Layer 2 of a small transformer language model trained on English Wikipedia (13 layers, counted from 0, width 64).
A neuron's activation on a vector x is SiLU(gate . x) times (in . x), where the dot is the dot product.

Input weights of the MLP neurons that the questions are about. A number n stands for (n - 500) times 0.0023.
n18 gate: 704 476 624 554 649 487 472 571 385 282 522 645 514 339 647 663 354 350 487 421 576 760 611 496 385 598 608 471 429 257 377 651 599 332 504 456 349 524 661 370 746 590 444 620 574 716 468 244 148 273 448 500 299 657 413 625 579 607 404 274 429 646 430 445
n32 gate: 543 619 369 394 531 547 477 326 460 329 467 627 328 607 336 435 563 591 655 357 494 515 567 413 293 562 374 609 676 586 579 478 561 502 725 539 455 572 554 368 755 630 598 782 429 741 514 454 506 605 709 394 489 350 496 340 328 363 616 394 370 354 530 452
n68 gate: 540 566 639 625 275 554 478 521 256 626 641 357 448 520 441 556 367 557 334 474 406 296 361 574 508 293 350 508 549 600 640 272 576 565 242 520 268 379 522 562 665 525 737 633 586 493 428 605 265 552 442 728 424 533 661 274 462 653 303 615 443 623 786 565
n69 gate: 418 345 304 508 419 382 438 443 424 653 442 410 662 166 541 574 603 630 441 76 635 441 471 353 585 542 389 337 478 410 395 368 541 270 443 560 350 496 376 525 460 344 443 609 634 347 550 571 360 428 882 607 590 617 537 692 305 343 578 424 519 369 901 375
n90 gate: 777 429 546 614 641 362 379 409 583 523 442 539 570 504 648 403 311 318 268 562 621 612 341 511 480 536 611 327 434 534 546 421 447 468 325 354 494 537 562 501 281 303 255 500 364 265 575 496 445 416 528 548 604 418 514 421 599 451 663 360 554 644 485 341
n157 gate: 375 323 476 650 605 533 726 473 387 491 550 483 342 341 544 497 356 235 558 503 481 887 454 752 665 487 324 705 414 493 565 569 530 601 362 610 590 627 600 420 671 529 429 520 282 473 367 422 582 440 364 361 644 540 622 526 422 907 803 484 542 316 387 513
n187 gate: 441 677 483 482 664 620 406 344 285 626 333 456 503 522 418 418 557 310 396 321 433 568 554 365 379 574 586 603 402 559 644 436 518 571 565 545 380 650 549 447 572 502 615 689 702 698 542 440 634 620 488 794 672 414 650 417 471 490 450 468 383 328 540 584
n18 in: 453 606 771 657 647 479 315 669 520 414 429 560 626 131 587 623 613 437 509 519 630 701 447 619 446 491 505 571 184 430 544 687 600 555 629 366 342 476 333 476 668 494 441 621 602 459 468 334 228 332 519 539 387 597 359 625 512 472 438 456 415 873 511 349
n32 in: 430 628 342 368 468 522 403 337 465 376 524 646 325 568 346 570 533 620 600 356 366 557 676 437 263 625 413 516 736 573 649 543 529 464 725 621 380 579 478 299 746 547 666 766 489 612 507 451 568 618 748 570 410 454 577 335 278 304 598 263 284 377 574 470
n68 in: 591 313 593 371 455 500 492 627 587 291 202 614 436 558 516 496 523 443 426 496 215 725 483 372 561 517 616 365 619 558 607 428 452 409 376 388 508 558 427 545 637 168 446 557 472 400 666 824 407 591 462 286 676 444 529 586 598 484 502 440 486 358 584 501
n69 in: 412 571 222 352 312 460 344 537 466 642 420 383 610 287 430 540 509 731 480 269 537 580 561 140 489 275 512 556 552 500 281 400 492 333 427 440 249 575 616 427 654 140 506 525 506 466 483 436 398 325 622 643 464 712 487 741 257 433 719 448 617 389 573 463
n90 in: 726 448 467 795 647 403 536 410 458 648 469 570 386 474 581 550 484 294 151 548 645 572 421 562 481 673 547 401 441 624 485 449 516 556 378 299 460 602 748 421 392 429 318 471 352 452 679 427 687 420 476 573 568 471 454 431 433 439 732 509 476 645 625 298
n157 in: 416 459 559 640 654 408 717 340 244 555 435 384 572 351 532 590 499 248 368 501 587 628 366 527 627 511 431 641 620 478 496 701 564 666 565 657 525 534 495 248 614 522 472 654 209 427 518 318 636 447 330 599 426 734 495 460 244 974 742 605 453 501 430 664
n187 in: 531 579 450 583 483 624 444 554 376 505 574 440 493 523 347 237 499 526 358 434 410 591 577 426 490 595 610 624 517 598 496 465 512 522 503 433 387 637 467 497 660 383 626 594 503 674 446 389 705 741 472 674 552 487 637 434 604 440 436 476 467 247 437 355

Each question shows a token from some text and the vector x that enters the MLP there. A number n stands for (n - 500) times 0.0049.

" official": 491 473 401 454 614 483 504 642 350 344 486 476 582 588 635 376 527 554 643 635 450 453 530 727 470 308 474 266 389 623 524 412 520 497 657 595 559 675 460 309 611 498 309 542 512 713 643 532 372 601 393 608 450 546 491 469 558 403 531 445 653 452 644 691
The three highest activations, in order: n32, n90, n69

" K": 449 469 363 455 626 520 526 657 452 484 473 460 597 576 545 311 624 663 635 683 602 369 494 838 629 398 472 393 482 562 526 506 375 490 621 501 559 589 395 377 644 525 298 465 593 672 551 434 569 579 396 627 410 504 543 469 528 449 639 305 625 552 601 624
Which neuron lights up most? n68

".": 538 584 498 467 674 543 436 739 392 409 520 698 630 595 464 335 613 522 628 639 490 440 355 670 628 282 440 259 516 544 466 490 494 531 575 571 595 699 431 496 622 495 385 501 647 649 388 582 484 623 467 657 446 585 474 533 460 428 647 503 654 602 626 639
Which neuron lights up most? n90

" ": 535 561 445 432 708 505 442 618 592 549 639 475 499 609 575 355 508 587 529 690 507 393 308 566 605 419 423 242 620 624 535 467 372 518 617 586 517 638 330 365 766 474 430 702 657 509 559 596 597 637 540 475 543 566 440 584 603 439 532 393 643 561 725 480
The three highest activations, in order: n32, n157, n68

"3": 522 531 498 490 651 419 543 734 324 552 557 511 596 516 653 351 475 596 536 582 501 287 473 734 725 428 431 348 430 573 518 498 607 465 607 503 548 708 444 330 569 340 390 469 563 647 661 536 443 605 427 651 458 438 624 486 565 354 631 349 648 511 507 606
Which neuron lights up most? n90

" elements": 545 513 521 560 538 481 546 648 402 438 353 485 464 555 665 362 530 593 622 560 496 505 439 775 632 349 520 370 385 585 493 453 427 456 653 540 393 646 466 511 530 516 451 661 574 751 699 513 534 644 289 552 548 464 521 469 515 378 734 352 673 535 661 648
Which neuron lights up most? n187

" season": 438 483 377 468 651 496 458 749 389 443 379 410 470 507 561 263 556 640 572 690 557 452 449 551 528 393 441 395 446 698 466 492 347 465 608 538 436 611 415 387 509 357 405 454 586 747 547 562 444 622 414 645 561 482 498 468 541 480 605 438 798 470 690 594
Which neuron lights up most? n187

"ani": 470 379 452 376 631 470 621 630 353 486 577 540 644 577 521 383 639 676 587 683 443 456 488 733 644 389 521 298 505 670 558 503 414 581 607 617 551 604 502 354 516 534 415 464 652 729 709 436 538 429 494 577 427 624 396 498 572 353 555 429 651 530 623 715
Which neuron fires most, and how strongly? n69, at about 0.24

"ant": 447 392 407 487 613 495 556 679 415 453 438 469 587 561 589 388 612 746 588 650 463 432 460 808 707 320 532 217 406 582 514 435 498 491 636 536 406 599 392 413 524 502 324 623 508 668 499 410 466 462 372 585 447 564 441 438 586 430 667 411 631 502 624 678
Which neuron fires most, and how strongly? n32, at about 0.19

"19": 531 542 441 491 703 384 509 732 451 583 361 420 680 618 631 404 529 641 550 665 368 327 426 595 657 413 406 294 586 527 460 535 519 604 583 522 551 604 422 417 572 276 435 469 534 672 692 495 366 621 476 647 377 466 622 491 504 407 610 391 610 575 534 634
Which neuron lights up most? n68

" in": 363 535 408 531 593 435 563 774 484 545 481 560 394 509 590 325 521 598 597 597 472 379 376 683 585 406 464 318 392 690 586 411 612 494 585 687 625 627 505 360 671 273 284 496 586 659 453 517 428 495 413 608 524 552 526 445 493 390 625 435 481 567 599 648
Which neuron lights up most? n68

" FW": 515 446 543 479 748 501 440 733 320 498 625 504 584 644 593 400 723 636 419 505 687 362 499 549 557 382 525 370 497 712 521 563 497 539 619 431 619 570 453 304 621 370 381 415 558 629 716 572 460 603 458 634 444 497 542 563 523 497 554 440 656 487 556 599
Which two neurons fire most, strongest first? n187, n32

" Group": 489 479 508 435 663 504 607 538 317 382 549 441 541 643 601 336 498 624 461 564 560 347 490 696 580 362 550 396 443 625 409 504 520 508 649 542 462 661 399 389 449 451 336 471 525 695 556 575 428 516 379 646 508 490 413 460 612 359 685 379 706 542 623 523
Which neuron fires most, and how strongly? n90, at about 0.42

" aggregate": 492 418 389 396 633 493 482 708 377 506 531 389 598 502 622 377 449 597 614 560 506 533 528 652 556 342 484 308 469 753 519 435 559 515 633 551 552 538 381 391 506 585 450 387 448 636 672 721 527 692 392 679 506 522 563 557 546 369 663 408 682 448 626 696
Which two neurons fire most, strongest first? n18, n90

"aged": 489 459 393 445 597 479 503 735 593 506 597 488 571 692 528 328 398 624 633 466 441 428 348 605 563 518 362 251 379 694 481 431 410 572 683 620 434 536 544 414 609 622 432 620 474 619 420 607 425 540 469 619 479 654 542 488 440 324 681 528 680 524 610 693
Which neuron lights up most? n32

" record": 399 490 380 463 635 535 532 651 343 513 371 384 483 534 581 272 448 578 476 629 501 485 495 702 551 356 433 232 544 693 525 443 391 461 638 513 501 546 430 388 678 472 383 523 522 738 664 622 481 637 340 592 506 509 407 609 436 448 623 407 636 478 646 593
The three highest activations, in order: n187, n18, n68

" Esc": 456 501 430 495 594 493 496 717 391 494 573 568 700 578 653 370 568 607 557 637 589 378 587 790 590 332 584 308 465 579 509 541 343 462 602 514 436 598 380 394 444 490 262 653 496 660 582 477 609 546 419 552 475 523 472 450 501 405 674 307 611 504 534 686
Which neuron fires most, and how strongly? n68, at about 0.22

" three": 531 537 441 582 666 544 500 667 337 530 474 439 569 553 674 329 456 638 590 588 563 436 504 710 619 348 594 290 461 652 488 437 521 502 554 535 541 598 431 431 650 344 333 580 516 707 696 528 323 698 469 587 477 433 592 530 507 425 718 472 615 522 638 634
Which neuron lights up most? n68

"193": 486 442 365 442 631 586 542 810 496 565 479 353 486 689 483 300 504 709 532 671 502 500 255 549 656 535 447 358 449 653 434 464 375 522 606 601 410 608 380 402 693 435 434 551 632 544 739 591 621 480 559 455 490 622 610 567 411 445 511 319 577 542 542 662
Which neuron lights up most? n69